Layer 2 of a small transformer language model trained on English Wikipedia (8 layers, counted from 0, width 128).
A neuron's activation on a vector x is SiLU(gate . x) times (in . x), where the dot is the dot product.

Input weights of the MLP neurons that the questions are about. A number n stands for (n - 500) times 0.00076.
n3 gate: 278 538 427 684 525 597 575 578 597 446 304 423 458 478 562 525 626 476 409 369 396 466 463 621 588 483 609 659 547 473 438 695 453 544 544 439 350 426 396 460 669 621 543 707 411 434 665 519 426 647 569 516 528 387 568 573 464 332 474 378 490 422 641 355 286 682 363 422 579 427 537 488 426 649 500 232 704 538 387 432 524 692 445 507 473 351 519 365 652 479 435 863 571 328 458 574 460 409 385 663 643 446 570 549 382 687 462 483 577 599 648 543 643 497 533 449 497 526 406 541 556 415 569 453 359 603 564 444
n51 gate: 618 397 477 583 442 403 486 453 510 629 521 447 297 643 611 597 566 409 688 368 404 387 483 181 532 795 348 549 581 577 507 482 567 397 493 456 564 422 497 438 354 691 580 309 347 510 616 644 504 483 524 636 344 641 473 355 445 336 453 604 576 493 545 566 393 657 632 382 604 621 518 391 678 504 507 489 173 668 596 548 384 289 348 540 526 402 614 585 551 612 313 427 390 567 593 614 555 593 581 515 621 513 500 443 218 623 393 681 412 612 632 446 306 587 536 560 624 430 341 688 507 694 411 416 631 454 248 627
n66 gate: 389 593 478 524 516 523 593 385 509 517 394 377 564 562 665 510 534 411 282 447 590 571 468 652 629 412 688 636 375 452 473 647 385 531 584 554 608 520 571 459 247 581 531 510 510 624 435 303 444 595 675 486 356 601 567 712 613 480 564 541 387 555 401 418 362 490 370 554 484 397 399 238 416 262 672 386 431 326 387 647 640 538 551 679 479 253 500 440 468 453 736 627 525 569 392 687 500 516 441 654 690 441 595 428 514 529 618 517 639 424 546 751 524 446 574 397 424 422 764 553 238 553 584 491 425 600 560 473
n68 gate: 427 402 524 492 427 476 626 660 653 520 365 622 475 445 307 451 451 598 275 479 555 597 513 545 630 462 494 607 463 468 397 426 477 722 617 664 548 310 480 543 349 624 489 477 344 399 491 430 433 537 470 458 405 521 500 437 560 609 508 275 443 360 346 554 483 553 549 427 386 507 491 322 542 506 540 486 624 484 597 524 609 494 627 483 611 500 620 434 615 445 655 386 530 522 388 471 488 396 744 566 451 586 554 386 483 459 640 506 382 560 413 472 428 560 449 559 409 515 471 350 415 506 540 422 438 497 502 676
n85 gate: 658 542 427 761 403 595 503 896 430 702 378 565 432 427 618 513 393 566 588 452 271 531 586 316 227 654 616 406 510 533 510 510 537 517 411 605 435 519 560 657 374 424 583 688 494 557 377 553 588 512 525 356 531 586 550 507 510 363 513 552 510 450 459 684 520 389 566 438 424 714 358 369 503 448 463 648 497 404 474 407 597 657 584 473 473 580 448 536 706 429 350 310 434 558 729 578 517 470 327 601 497 463 516 489 322 405 568 486 479 561 456 460 390 313 556 473 440 351 662 466 622 490 528 636 547 543 584 576
n174 gate: 368 443 642 551 687 345 283 434 564 386 400 444 405 424 321 468 408 443 527 399 435 529 466 413 509 509 524 392 543 580 661 518 429 374 597 475 611 553 644 470 457 320 552 546 561 475 436 491 466 623 474 512 484 349 398 656 467 227 650 422 491 575 598 384 586 491 425 503 688 414 503 599 610 554 414 420 245 535 636 491 492 476 528 564 366 387 577 411 549 503 587 426 704 400 344 589 528 478 459 459 573 283 422 369 488 531 567 519 344 646 645 494 702 506 533 522 524 567 537 478 527 540 578 602 439 536 471 430
n274 gate: 488 381 573 613 539 441 684 381 462 434 407 466 345 404 568 431 337 406 186 475 493 565 595 374 490 295 442 565 521 580 422 363 553 476 472 720 710 437 627 424 429 428 593 375 421 459 459 419 328 554 533 823 535 554 487 478 676 628 616 541 407 480 514 602 500 331 469 696 356 366 420 423 601 213 729 709 347 447 594 317 415 310 519 566 394 369 611 339 458 434 514 475 426 726 571 444 500 437 699 677 653 456 553 631 425 424 554 381 506 474 566 561 524 494 541 568 476 573 476 464 431 391 624 402 392 450 702 579
n341 gate: 444 375 598 456 322 515 527 500 371 538 454 381 463 527 327 548 500 572 782 458 548 411 543 503 624 545 538 516 440 513 488 359 487 227 632 445 602 540 745 330 388 469 487 453 443 258 462 329 449 532 607 602 540 636 331 605 465 521 422 624 538 461 471 685 663 497 518 642 476 571 637 433 442 583 292 652 614 485 586 365 486 594 643 412 381 443 666 573 311 580 445 593 485 373 602 405 535 474 557 470 494 478 590 440 687 471 623 561 636 434 308 478 569 662 481 513 371 541 510 568 456 612 595 436 527 506 525 412
n353 gate: 449 654 651 370 665 427 572 460 311 578 438 637 411 625 533 608 530 563 636 699 442 598 410 579 560 555 483 419 632 358 368 540 633 442 624 481 694 643 587 537 343 460 255 632 359 476 574 551 397 376 544 447 603 457 200 353 450 470 417 432 477 408 448 465 566 549 575 507 353 530 497 619 359 447 551 622 534 378 379 375 604 675 590 520 528 419 621 660 658 382 407 305 695 545 348 378 500 509 578 648 372 563 311 419 703 466 470 411 382 494 529 533 402 478 669 445 466 500 466 472 377 418 576 679 338 405 421 383
n367 gate: 446 497 361 447 539 503 491 466 454 458 552 645 438 673 631 437 602 582 576 477 404 545 433 491 397 581 503 629 465 653 503 601 432 529 503 453 522 632 599 541 490 719 468 452 373 669 797 622 558 488 560 665 449 509 526 526 386 447 466 294 588 578 631 518 562 848 477 342 614 477 670 453 565 581 500 503 487 561 549 470 480 554 609 360 354 364 667 672 262 524 406 427 616 482 581 420 526 668 424 483 459 326 418 513 550 567 614 664 380 603 497 525 287 430 478 438 478 489 455 585 447 315 587 489 455 598 475 298
n438 gate: 279 418 486 643 485 355 474 614 526 607 382 524 460 416 405 548 582 438 521 474 494 456 451 497 451 400 525 608 383 679 571 631 579 301 561 517 564 533 492 394 497 627 428 557 476 608 475 538 541 601 728 426 529 402 625 543 732 622 565 420 562 550 552 586 445 472 513 549 648 386 608 628 543 451 519 633 686 587 418 424 526 594 506 450 471 369 662 530 550 630 484 460 585 500 758 541 309 311 536 330 519 433 626 503 385 682 459 545 573 707 405 550 500 477 695 494 572 588 272 484 460 385 470 403 263 577 456 584
n454 gate: 414 537 391 399 447 553 392 641 468 511 547 575 414 477 373 636 444 599 485 697 465 348 655 310 569 629 483 368 422 433 462 315 415 720 748 348 521 442 519 654 698 379 374 405 339 570 507 536 468 519 421 379 395 671 425 331 507 370 503 381 832 566 525 580 507 421 590 637 520 435 535 330 541 720 437 358 383 587 643 415 280 521 243 437 547 482 493 412 444 593 532 507 564 476 779 461 308 532 605 566 479 377 493 530 556 503 589 632 595 416 393 379 511 532 441 518 686 703 429 572 674 611 424 637 364 612 457 647
n547 gate: 570 358 536 745 470 432 353 612 503 381 559 972 503 438 525 432 543 507 445 756 616 554 563 331 458 500 603 582 489 482 468 326 355 348 474 566 293 313 670 479 643 405 321 410 698 630 511 476 606 684 601 500 442 441 440 631 464 444 595 549 375 216 430 548 640 549 391 430 602 570 486 570 503 399 346 338 532 476 385 520 406 604 487 615 518 464 632 427 567 375 299 255 509 448 444 594 380 598 552 335 453 598 459 376 472 470 553 565 349 654 483 313 600 523 733 544 425 525 337 533 330 646 490 630 412 422 372 422
n600 gate: 339 405 430 511 507 619 375 515 607 631 555 552 600 471 649 305 592 472 517 532 327 496 643 612 376 477 356 563 512 370 604 519 554 477 621 570 470 496 565 416 277 782 462 588 569 452 500 639 574 651 543 612 604 423 514 277 371 300 466 315 318 244 437 399 240 739 481 388 547 444 342 291 500 236 351 354 450 431 330 592 410 470 521 626 679 625 478 563 486 492 558 592 618 569 294 612 485 566 537 631 634 464 391 188 202 596 469 500 661 464 489 474 504 584 406 692 477 540 473 668 511 589 952 534 568 566 430 485
n3 in: 364 604 492 620 372 480 353 547 418 470 526 526 411 506 524 503 606 604 470 503 711 620 708 625 536 540 485 607 558 649 450 608 491 344 559 419 438 468 392 591 552 682 340 588 393 459 440 523 445 722 454 485 461 586 458 525 521 432 476 633 446 506 659 494 379 506 405 305 486 544 512 686 662 630 388 470 488 509 368 539 516 684 405 351 389 403 473 523 622 619 512 611 466 535 616 534 613 701 366 522 579 586 448 373 488 561 606 497 446 532 532 548 561 475 539 357 382 683 451 516 659 448 363 677 609 360 558 527
n51 in: 314 643 538 398 400 487 628 651 326 407 450 530 440 578 560 409 397 415 227 532 417 455 538 594 358 293 517 628 535 466 493 585 698 469 528 345 590 480 613 514 341 429 394 689 588 546 415 458 521 506 565 513 442 664 592 457 626 760 318 700 398 461 564 594 574 590 545 637 396 539 490 290 597 500 617 517 720 375 453 653 370 643 500 562 339 698 650 629 372 587 447 486 701 484 517 593 559 413 727 418 476 653 484 392 453 351 559 372 420 441 409 446 610 374 662 518 277 542 497 563 419 594 513 464 484 472 488 691
n66 in: 492 520 427 481 421 533 386 447 494 561 522 460 506 617 506 421 616 540 475 450 461 255 488 484 525 566 337 270 581 542 431 471 428 199 638 423 425 546 468 667 274 402 532 500 196 459 573 413 461 568 636 440 511 597 783 560 481 441 522 550 567 351 381 503 582 418 423 164 685 375 542 381 603 560 680 510 452 454 537 497 692 458 554 497 539 510 503 503 413 629 730 605 452 568 563 555 380 471 512 597 413 506 424 571 440 584 529 266 500 402 369 383 558 577 509 483 445 531 357 559 580 317 500 435 458 520 360 625
n68 in: 507 419 605 458 434 515 525 566 578 487 459 557 479 349 353 434 543 508 550 528 557 525 421 516 645 508 463 531 589 436 474 593 538 519 596 725 445 466 447 516 248 489 618 398 487 435 548 384 334 601 505 547 399 488 495 419 607 641 426 373 407 356 572 464 555 516 533 387 345 606 546 488 628 416 436 416 637 464 404 448 592 401 535 320 500 481 552 503 555 551 563 517 453 426 279 514 660 388 567 424 702 601 546 528 593 408 531 516 351 421 416 513 454 588 492 599 460 549 551 360 426 383 571 422 480 512 526 604
n85 in: 519 305 574 474 494 470 464 424 371 451 503 403 412 448 509 726 513 617 461 637 760 567 651 652 611 500 378 547 555 510 431 564 549 357 612 449 560 531 388 461 500 487 394 397 371 582 468 488 543 482 679 468 508 488 461 352 381 651 617 597 680 634 553 460 629 626 349 440 387 477 526 557 550 572 374 675 370 664 556 662 424 442 324 452 418 494 651 478 394 633 368 490 567 655 541 386 585 503 726 197 571 660 537 314 663 440 605 562 439 546 613 475 642 589 462 633 510 661 383 493 497 628 421 472 600 556 447 401
n174 in: 550 486 616 634 543 446 449 481 441 563 305 573 616 456 447 400 516 539 674 483 467 513 614 476 383 503 419 537 595 530 471 358 659 459 530 580 458 633 640 489 558 391 503 392 492 473 363 472 665 455 396 527 535 540 540 407 411 292 681 512 476 513 478 538 635 275 644 548 395 500 445 631 468 476 497 497 448 516 434 503 620 454 490 541 439 411 479 374 546 431 456 580 725 606 466 609 481 424 573 446 543 433 523 500 521 416 489 522 347 668 485 492 465 436 455 464 462 590 598 528 454 508 559 462 564 566 648 296
n274 in: 455 457 480 388 269 637 532 355 523 529 445 463 420 509 593 473 437 579 497 334 538 627 318 519 556 336 384 454 506 623 321 437 401 446 510 570 340 576 601 632 503 503 695 377 404 466 528 538 311 538 625 519 460 387 491 500 604 745 522 584 491 479 546 509 577 417 510 725 428 426 430 556 420 337 686 693 481 452 555 497 563 601 649 623 645 503 546 204 565 493 436 285 603 569 321 316 487 529 470 618 522 473 509 424 413 429 402 522 571 325 551 348 522 402 574 474 339 403 685 432 347 510 453 453 470 480 418 556
n341 in: 726 503 602 361 400 505 521 441 430 517 511 617 511 500 559 495 606 613 581 518 407 489 518 568 327 474 395 372 436 405 593 526 544 407 518 436 587 472 615 288 435 469 357 457 385 375 366 675 771 487 476 534 485 466 327 515 520 377 444 592 751 495 447 451 447 654 488 430 288 528 462 463 567 556 486 633 523 602 453 588 601 334 580 434 562 520 508 536 513 500 500 337 518 544 691 535 271 550 506 470 520 532 511 554 480 430 458 343 580 440 456 333 466 389 480 459 583 530 465 347 563 447 549 467 565 544 648 483
n353 in: 523 405 658 506 514 637 540 396 464 576 708 665 408 491 542 506 527 658 669 566 521 688 441 616 542 429 458 200 558 488 429 581 537 653 516 478 601 567 489 564 477 488 455 585 419 467 563 560 380 444 592 333 629 489 357 278 382 556 503 522 657 331 588 520 494 542 625 547 511 473 528 661 562 453 415 576 412 642 494 463 481 585 528 552 624 603 583 662 702 558 444 324 553 448 604 203 503 431 337 516 494 586 503 506 572 610 428 512 565 340 506 389 400 584 509 553 628 465 448 678 641 556 503 615 526 514 460 355
n367 in: 483 614 545 432 549 565 516 506 550 445 453 478 576 500 573 582 802 581 610 595 526 492 405 593 443 474 417 611 619 676 506 577 383 622 482 500 362 714 464 577 643 724 646 509 412 677 757 570 605 397 530 571 475 281 481 527 489 388 378 347 486 446 497 421 598 613 557 475 408 577 634 583 472 472 506 564 393 506 539 471 477 460 673 382 441 331 531 592 457 491 603 406 566 497 587 564 384 521 346 509 425 517 426 545 557 543 573 590 531 541 404 474 385 400 418 648 523 508 538 403 429 397 457 495 443 597 487 323
n438 in: 505 385 508 618 615 541 497 449 495 415 354 624 514 309 409 505 523 385 471 578 673 571 439 657 546 556 494 470 675 631 440 658 644 278 512 481 432 413 503 433 491 463 352 608 561 644 523 663 414 548 448 292 411 404 683 551 616 667 554 511 564 453 350 583 650 509 424 477 604 554 559 624 655 506 555 459 564 567 345 551 642 517 368 509 559 396 376 472 538 537 601 570 512 511 546 591 615 564 494 315 416 572 522 308 532 622 443 609 562 597 392 480 436 388 491 485 532 462 500 375 621 370 484 451 410 561 505 621
n454 in: 452 731 411 522 488 571 292 405 545 393 639 509 439 351 497 565 559 455 558 529 633 529 503 387 472 519 519 367 635 503 506 640 383 566 564 445 353 455 458 547 503 454 422 293 548 376 338 626 506 598 500 574 388 288 503 181 447 594 349 589 621 571 613 272 323 369 613 512 518 583 506 424 664 579 506 412 566 434 427 520 415 400 349 478 564 537 430 500 518 553 615 674 453 554 549 522 528 397 551 595 284 634 521 467 420 655 332 418 517 584 542 491 516 572 457 314 650 467 367 532 615 411 450 517 311 571 492 413
n547 in: 517 705 531 493 535 612 554 580 608 421 562 303 374 481 550 638 625 507 663 279 538 251 450 557 570 611 628 433 381 351 573 466 682 503 434 278 500 549 355 574 309 477 608 330 445 497 564 430 652 382 366 437 520 481 600 472 493 573 467 472 503 686 490 539 536 437 545 427 285 580 787 686 480 622 500 595 548 542 546 629 669 334 296 184 441 338 490 444 456 371 448 500 438 341 650 370 586 546 653 447 446 413 536 514 651 440 486 517 609 477 436 570 398 416 333 591 581 491 503 531 648 707 372 623 606 426 553 540
n600 in: 494 514 467 510 466 635 543 474 572 380 676 548 587 506 623 453 805 345 630 486 523 425 652 604 562 398 424 621 714 537 685 684 655 316 510 622 558 593 429 487 288 696 450 440 627 602 569 491 635 524 438 607 410 406 632 438 440 400 555 573 384 303 531 459 503 597 533 393 550 575 497 491 564 455 407 597 483 303 330 586 482 371 478 513 595 533 394 400 528 693 547 580 553 513 484 584 520 557 510 625 750 668 361 239 589 450 408 446 601 471 478 493 560 479 487 759 464 468 483 589 411 557 741 611 669 590 416 292

Each question shows a token from some text and the vector x that enters the MLP there. A number n stands for (n - 500) times 0.0047.

"ved": 532 389 579 386 547 584 703 582 467 484 325 594 420 470 400 631 598 530 451 456 509 492 676 506 519 623 513 462 385 580 464 275 582 426 483 503 450 446 428 468 501 526 500 456 483 542 394 529 662 558 420 575 505 645 560 545 507 749 557 429 305 703 442 681 459 446 477 512 690 671 492 508 594 433 523 620 654 481 337 570 556 561 495 347 493 472 534 564 638 431 593 551 393 438 509 587 503 598 484 306 534 678 449 448 495 398 547 509 414 709 317 464 508 320 461 481 363 421 334 546 667 666 530 603 494 485 448 437
Which neuron fires most, and how strongly? n547, at about 0.46

" f": 554 521 679 399 529 600 589 431 520 602 500 559 593 453 561 326 370 519 557 456 586 492 483 635 537 560 499 527 593 699 578 477 529 342 699 469 548 670 484 504 387 369 404 614 508 620 456 515 675 683 528 350 444 519 458 444 375 373 432 606 578 478 333 408 458 397 648 585 654 585 529 459 447 535 661 517 371 595 497 470 723 534 439 530 593 461 560 552 628 290 379 610 596 450 531 514 360 555 492 501 512 655 438 586 629 457 409 520 383 391 530 437 498 416 503 550 537 519 387 355 466 425 681 595 453 569 462 516
The two highest activations, in order: n353, n174

"em": 494 491 481 347 266 618 615 315 549 496 529 339 512 472 323 467 600 557 545 420 676 472 474 597 424 544 504 499 309 263 574 604 462 547 423 388 432 663 475 401 734 493 550 509 578 463 490 628 526 585 519 340 553 539 411 290 653 693 473 529 610 444 461 621 432 552 616 447 347 702 407 541 633 461 389 537 616 543 514 609 624 580 373 540 456 652 387 594 497 436 511 523 435 616 524 462 537 552 343 496 450 683 559 474 525 516 409 547 359 503 305 510 520 470 382 444 440 440 544 480 707 438 458 500 482 468 423 554
The two highest activations, in order: n174, n66

" style": 592 582 669 624 371 480 572 620 504 512 469 478 551 397 477 656 531 417 564 458 630 490 563 399 558 512 618 616 499 541 568 301 581 370 493 407 431 531 453 587 550 487 556 668 510 516 449 566 510 599 462 513 519 458 466 484 609 408 426 535 501 620 516 679 453 639 490 472 550 858 563 615 622 515 536 422 496 485 467 584 524 543 486 592 445 643 439 425 431 454 411 407 220 488 490 410 382 505 548 464 657 597 545 695 572 388 483 428 485 515 562 474 541 447 521 465 502 523 471 213 332 638 556 462 619 396 439 407
Which of these neurons fires most? n547

"\",": 548 449 600 565 592 545 282 701 493 588 512 375 445 478 350 418 474 611 637 417 522 485 539 486 461 547 565 487 518 436 459 583 514 584 439 445 572 627 444 398 486 495 405 520 405 547 668 586 493 630 512 356 491 587 523 476 698 559 393 482 533 479 455 839 547 481 429 620 544 716 456 357 689 495 516 569 468 448 489 370 661 728 400 586 496 437 549 274 559 389 508 505 585 480 591 469 530 422 606 463 453 499 501 626 524 305 567 429 381 617 398 563 555 438 536 394 331 554 374 450 564 556 674 540 426 533 578 535
The two highest activations, in order: n438, n600

",": 567 447 538 532 363 565 408 563 446 533 519 374 489 437 481 418 380 623 460 466 426 482 548 541 394 476 585 527 557 482 501 586 521 534 437 568 647 518 365 454 550 462 469 601 479 510 611 657 382 628 497 417 464 546 500 443 512 490 400 554 436 505 510 682 482 536 343 559 506 813 612 358 520 486 392 520 459 540 463 417 627 625 406 597 520 531 497 374 563 434 570 442 711 534 485 447 430 458 502 523 409 505 514 483 446 346 587 467 243 549 459 512 510 390 547 481 368 542 362 360 516 452 660 551 384 457 492 532
Which neuron fires most, and how strongly? n68, at about 0.096

"ch": 713 351 458 472 214 638 672 489 460 660 560 395 499 556 482 532 443 436 550 398 491 479 420 509 574 468 330 526 491 490 393 675 599 468 479 369 389 482 441 556 414 630 414 644 466 564 443 567 429 531 497 570 443 575 529 477 463 552 379 510 454 483 759 633 489 530 480 504 412 583 555 524 622 464 866 471 614 377 388 584 684 405 474 450 490 532 361 543 441 658 574 581 489 608 310 566 416 551 511 499 562 649 451 378 419 486 408 538 496 511 624 534 451 516 498 472 459 674 571 360 591 402 468 551 561 541 484 492
Which of these neurons fires most? n51

"ance": 424 616 645 554 320 443 561 622 526 447 615 640 548 505 490 551 373 538 799 379 503 624 534 502 605 441 408 504 545 495 520 615 528 440 569 611 414 451 384 500 338 594 559 528 552 526 386 569 626 428 415 538 335 488 564 477 525 521 483 599 536 445 364 587 425 639 489 440 418 834 518 507 491 467 428 482 532 527 476 569 513 449 482 449 644 564 527 509 545 409 536 535 271 495 425 451 555 673 474 552 489 705 485 550 655 398 508 404 432 512 265 457 599 444 387 583 485 428 448 452 391 474 516 491 491 362 448 589
Which of these neurons fires most? n68

"ians": 499 468 501 475 499 590 594 528 646 373 646 685 626 607 588 567 574 541 579 489 509 458 556 497 405 377 407 427 317 446 528 384 534 553 353 441 548 483 470 602 637 433 444 613 417 617 623 538 519 534 510 615 490 561 683 525 421 555 484 558 527 424 413 645 623 497 559 497 522 866 547 562 485 374 374 595 604 401 467 357 476 609 470 581 423 563 430 567 553 702 438 564 458 373 347 496 718 427 533 525 545 615 508 528 455 389 538 556 455 671 338 563 611 361 511 506 475 464 477 264 511 528 474 357 562 441 615 491
Which of these neurons fires most? n454

" film": 522 469 545 514 408 509 528 260 595 520 412 676 347 529 585 659 472 415 643 292 462 295 579 510 441 486 665 607 396 519 496 538 525 472 504 522 450 535 474 558 598 558 414 679 525 568 393 580 598 401 624 438 411 317 515 548 447 389 401 458 526 665 534 527 584 683 431 479 497 720 322 570 558 413 481 316 489 495 461 609 472 449 443 661 329 637 439 590 451 396 463 540 462 499 510 441 645 479 575 614 516 634 547 663 522 401 446 524 462 506 672 447 513 403 480 535 498 494 457 448 469 622 528 448 498 394 703 274
Which of these neurons fires most? n68

" in": 684 488 390 603 573 575 565 539 391 521 479 411 545 522 484 428 187 632 498 377 506 519 462 456 471 547 557 492 468 643 605 352 546 636 551 490 405 641 543 466 406 447 465 465 486 505 457 504 704 391 542 468 522 487 480 624 516 574 546 555 453 461 550 558 503 420 525 535 499 792 507 330 513 443 490 566 518 427 652 626 639 409 596 454 548 558 426 435 491 507 544 290 647 511 540 553 560 522 580 540 599 533 564 449 368 338 559 594 487 645 599 393 656 361 619 529 568 387 410 600 501 391 442 636 483 457 569 624
Which of these neurons fires most? n3

" his": 638 274 587 426 578 558 462 592 416 492 472 565 606 479 486 425 324 550 586 493 514 499 692 511 612 483 409 730 539 831 585 446 367 665 362 403 623 340 538 519 467 333 508 501 590 491 493 468 625 527 486 376 452 577 546 619 701 412 558 436 586 502 520 543 424 500 511 589 356 731 426 648 518 461 283 488 396 454 422 434 438 621 469 496 510 619 528 470 555 428 392 503 474 498 355 451 441 435 452 532 545 745 544 438 503 441 623 738 385 465 513 428 529 499 501 593 478 547 660 535 580 493 495 503 565 521 588 558
Which of these neurons fires most? n66

"an": 470 340 409 513 536 667 462 598 456 496 654 412 587 510 683 539 616 477 469 538 548 492 531 478 528 498 365 587 480 689 345 432 509 388 397 658 241 483 497 488 611 679 560 391 592 533 529 577 477 563 629 448 444 499 626 569 494 451 529 542 421 521 401 543 623 445 558 403 402 644 489 451 579 500 506 457 441 332 226 506 546 583 433 493 486 580 565 596 491 473 533 524 545 577 605 317 517 395 510 617 428 473 428 490 447 459 385 518 633 585 350 594 527 478 417 426 467 182 378 524 382 432 509 437 619 531 592 482
Which of these neurons fires most? n600

" the": 596 498 490 466 517 589 374 489 445 503 548 376 591 504 503 378 379 463 599 501 432 552 571 642 501 514 481 538 541 442 425 534 473 537 490 452 650 451 525 393 500 447 505 483 541 455 500 493 567 557 420 302 475 484 429 507 608 448 499 407 504 536 585 634 510 423 479 487 473 972 555 550 506 541 306 425 418 520 368 486 491 551 552 558 552 583 519 434 463 390 530 458 553 469 657 465 464 545 532 452 518 896 461 451 598 465 622 621 512 559 600 508 474 525 519 507 447 435 533 413 529 448 371 543 470 473 576 428
Which of these neurons fires most? n66

"za": 608 487 525 552 467 535 612 653 569 671 569 480 470 435 376 446 428 562 398 602 406 521 516 588 507 524 523 427 514 551 476 544 553 310 430 668 337 512 349 526 413 375 428 529 393 539 416 545 531 554 521 502 417 478 642 558 469 712 624 527 545 508 560 518 530 599 582 473 456 745 454 473 525 552 442 645 527 418 260 502 456 544 327 459 468 373 498 376 509 498 393 454 388 398 604 315 420 395 559 447 362 587 603 401 544 439 431 520 584 339 402 592 551 457 439 579 511 443 503 474 486 390 616 333 443 486 701 610
The three highest activations, in order: n438, n85, n68

" is": 550 416 336 685 456 510 604 444 478 676 627 514 469 487 456 511 405 625 523 563 436 491 565 448 537 488 575 553 538 541 544 389 523 579 460 343 424 469 481 652 563 252 412 623 349 445 469 551 449 585 426 460 270 588 460 511 516 439 459 433 802 568 526 780 456 371 479 522 457 694 580 372 707 532 512 490 396 409 433 437 501 472 565 461 474 451 482 555 523 573 506 417 428 545 656 562 516 444 596 473 565 422 539 362 489 394 610 507 510 579 309 468 478 574 491 642 494 470 394 523 682 480 398 684 296 600 532 529
Which of these neurons fires most? n454

" and": 748 552 497 856 447 482 468 595 427 499 479 474 535 394 497 481 400 477 523 613 470 556 631 524 449 525 557 599 489 604 487 441 482 476 649 466 472 581 427 391 544 503 612 486 445 466 474 588 441 616 519 532 348 567 584 552 407 513 476 550 328 653 452 544 508 541 404 548 433 660 508 404 370 469 332 487 572 449 393 455 591 559 496 360 580 469 457 508 576 229 436 452 585 482 535 629 524 419 560 470 495 670 466 469 530 424 648 282 524 572 444 478 451 386 573 485 565 703 515 449 483 454 559 580 493 463 500 428
The two highest activations, in order: n85, n3

"ai": 543 358 552 631 411 661 576 424 484 537 677 409 526 450 601 609 522 494 339 476 461 637 516 513 385 399 449 484 618 630 427 403 446 387 317 648 159 573 406 487 448 651 587 448 460 544 344 508 489 280 475 393 434 502 762 569 568 489 441 612 633 485 483 424 459 495 519 478 545 656 437 414 656 512 554 496 534 476 287 576 486 545 273 441 583 426 602 555 476 407 573 330 560 469 345 501 501 456 548 753 436 532 547 526 657 479 395 584 564 555 566 514 455 334 504 615 609 375 488 526 370 445 552 487 421 515 651 518
Which neuron fires most, and how strongly? n274, at about 0.12

"isa": 632 478 562 595 327 543 613 514 665 637 560 549 528 473 380 586 478 475 501 533 368 559 532 624 507 414 530 381 584 608 619 490 491 451 467 501 242 477 435 516 424 473 561 526 477 671 318 509 585 395 558 531 455 424 558 559 447 676 421 598 611 488 501 455 537 589 508 520 561 702 597 410 534 494 458 595 503 430 230 504 409 521 350 602 469 337 534 391 516 389 493 466 393 450 465 519 540 439 629 564 393 544 561 598 614 427 413 555 592 500 382 536 509 326 430 635 462 344 495 560 480 367 632 403 420 533 718 575
Which of these neurons fires most? n438

" c": 480 378 667 390 531 622 453 518 410 380 496 430 695 588 410 334 430 459 409 565 502 547 401 759 480 572 406 568 541 526 467 490 598 526 604 477 574 666 524 554 417 464 404 765 472 523 404 613 523 473 393 637 488 563 454 466 531 428 392 640 429 489 474 492 549 501 447 466 512 624 529 512 444 608 408 367 442 524 728 548 536 405 501 506 640 499 470 566 559 495 417 412 449 505 488 534 481 526 347 457 729 683 534 734 531 422 361 506 310 527 605 388 421 362 530 507 435 489 475 477 485 279 391 491 489 540 518 497
The three highest activations, in order: n454, n547, n353

"ott": 624 338 494 566 472 536 492 497 538 537 456 557 582 442 498 498 457 560 501 492 707 418 429 537 503 229 535 592 683 275 533 626 461 468 419 480 432 504 451 435 417 602 421 510 339 559 455 515 464 537 587 561 387 419 515 582 335 673 499 562 529 554 492 578 532 289 443 562 455 514 368 476 597 570 523 609 553 541 423 703 530 269 281 539 567 475 436 447 578 554 513 610 296 606 472 647 626 600 388 550 450 714 430 365 541 463 445 545 522 399 448 623 305 516 398 507 457 312 539 396 447 568 424 531 581 429 615 564
Which of these neurons fires most? n367

"ate": 525 546 573 322 222 415 676 636 422 405 538 561 529 528 693 695 531 583 469 488 312 506 517 492 296 434 498 543 441 543 534 309 603 451 584 529 386 496 449 572 517 593 525 487 507 543 332 506 438 333 512 582 368 484 618 413 495 565 500 638 455 595 493 638 303 551 478 524 493 776 573 513 558 431 621 619 493 462 484 530 527 401 459 346 617 469 432 564 561 394 545 462 474 565 551 478 417 565 479 330 375 579 479 298 526 379 576 457 320 553 472 417 580 572 448 607 322 318 278 521 400 553 413 541 585 500 454 499
The three highest activations, in order: n51, n85, n547

"porary": 595 455 754 648 649 599 589 524 566 416 461 381 417 509 470 456 412 461 561 346 571 518 557 477 500 447 531 554 597 372 460 599 416 518 569 502 613 547 477 522 592 521 391 422 744 477 615 533 451 359 478 471 559 512 757 431 536 417 574 558 534 329 516 786 416 496 477 498 602 860 586 644 508 577 462 647 361 404 280 444 569 494 478 396 543 600 519 439 487 450 361 606 506 410 552 409 477 580 425 391 520 631 493 477 392 424 543 573 528 571 534 425 512 489 527 513 396 381 550 557 561 586 585 548 632 375 471 477
The three highest activations, in order: n547, n66, n454

"abor": 533 545 708 420 395 541 614 342 659 612 593 658 503 389 509 593 550 620 506 508 473 268 553 508 497 186 638 595 443 318 377 424 394 399 586 498 402 491 458 637 444 555 437 429 453 532 392 637 704 611 504 583 410 605 521 562 364 479 370 528 615 636 316 522 535 544 499 530 607 590 501 444 481 501 410 583 516 438 480 706 528 633 374 476 453 616 578 512 494 459 518 650 405 567 596 275 491 424 433 477 384 692 520 379 439 431 477 456 583 552 402 567 632 551 393 538 525 400 505 691 655 576 575 577 527 570 664 572
Which of these neurons fires most? n341

" lead": 423 392 470 413 482 729 480 489 547 530 667 527 516 365 372 625 455 469 570 556 301 378 600 464 553 569 592 689 487 438 543 593 365 546 559 496 510 481 449 552 522 389 421 548 531 719 549 582 572 464 533 654 383 451 542 704 313 579 448 417 584 525 548 550 745 530 525 389 547 658 486 577 617 414 552 552 526 549 399 555 633 541 484 502 560 515 466 406 260 545 417 542 521 479 430 620 364 461 472 477 537 564 560 771 605 493 471 402 458 422 600 283 376 519 422 622 416 334 320 539 515 476 454 537 605 463 419 317
Which of these neurons fires most? n367

" as": 605 521 377 649 432 607 549 563 404 400 583 517 427 496 529 483 352 470 534 503 480 470 604 525 539 507 582 425 430 700 581 589 411 562 503 400 496 697 483 480 410 332 502 647 411 328 508 497 533 393 492 447 424 581 305 558 565 507 467 640 455 498 316 691 394 369 600 517 544 638 509 487 726 337 487 565 430 488 317 497 437 689 358 636 513 387 412 492 497 479 412 397 642 493 595 418 518 431 535 418 393 726 545 249 513 451 555 428 539 587 607 591 674 544 542 528 341 459 360 408 599 425 563 493 497 465 538 592
Which neuron fires most, and how strongly? n85, at about 0.23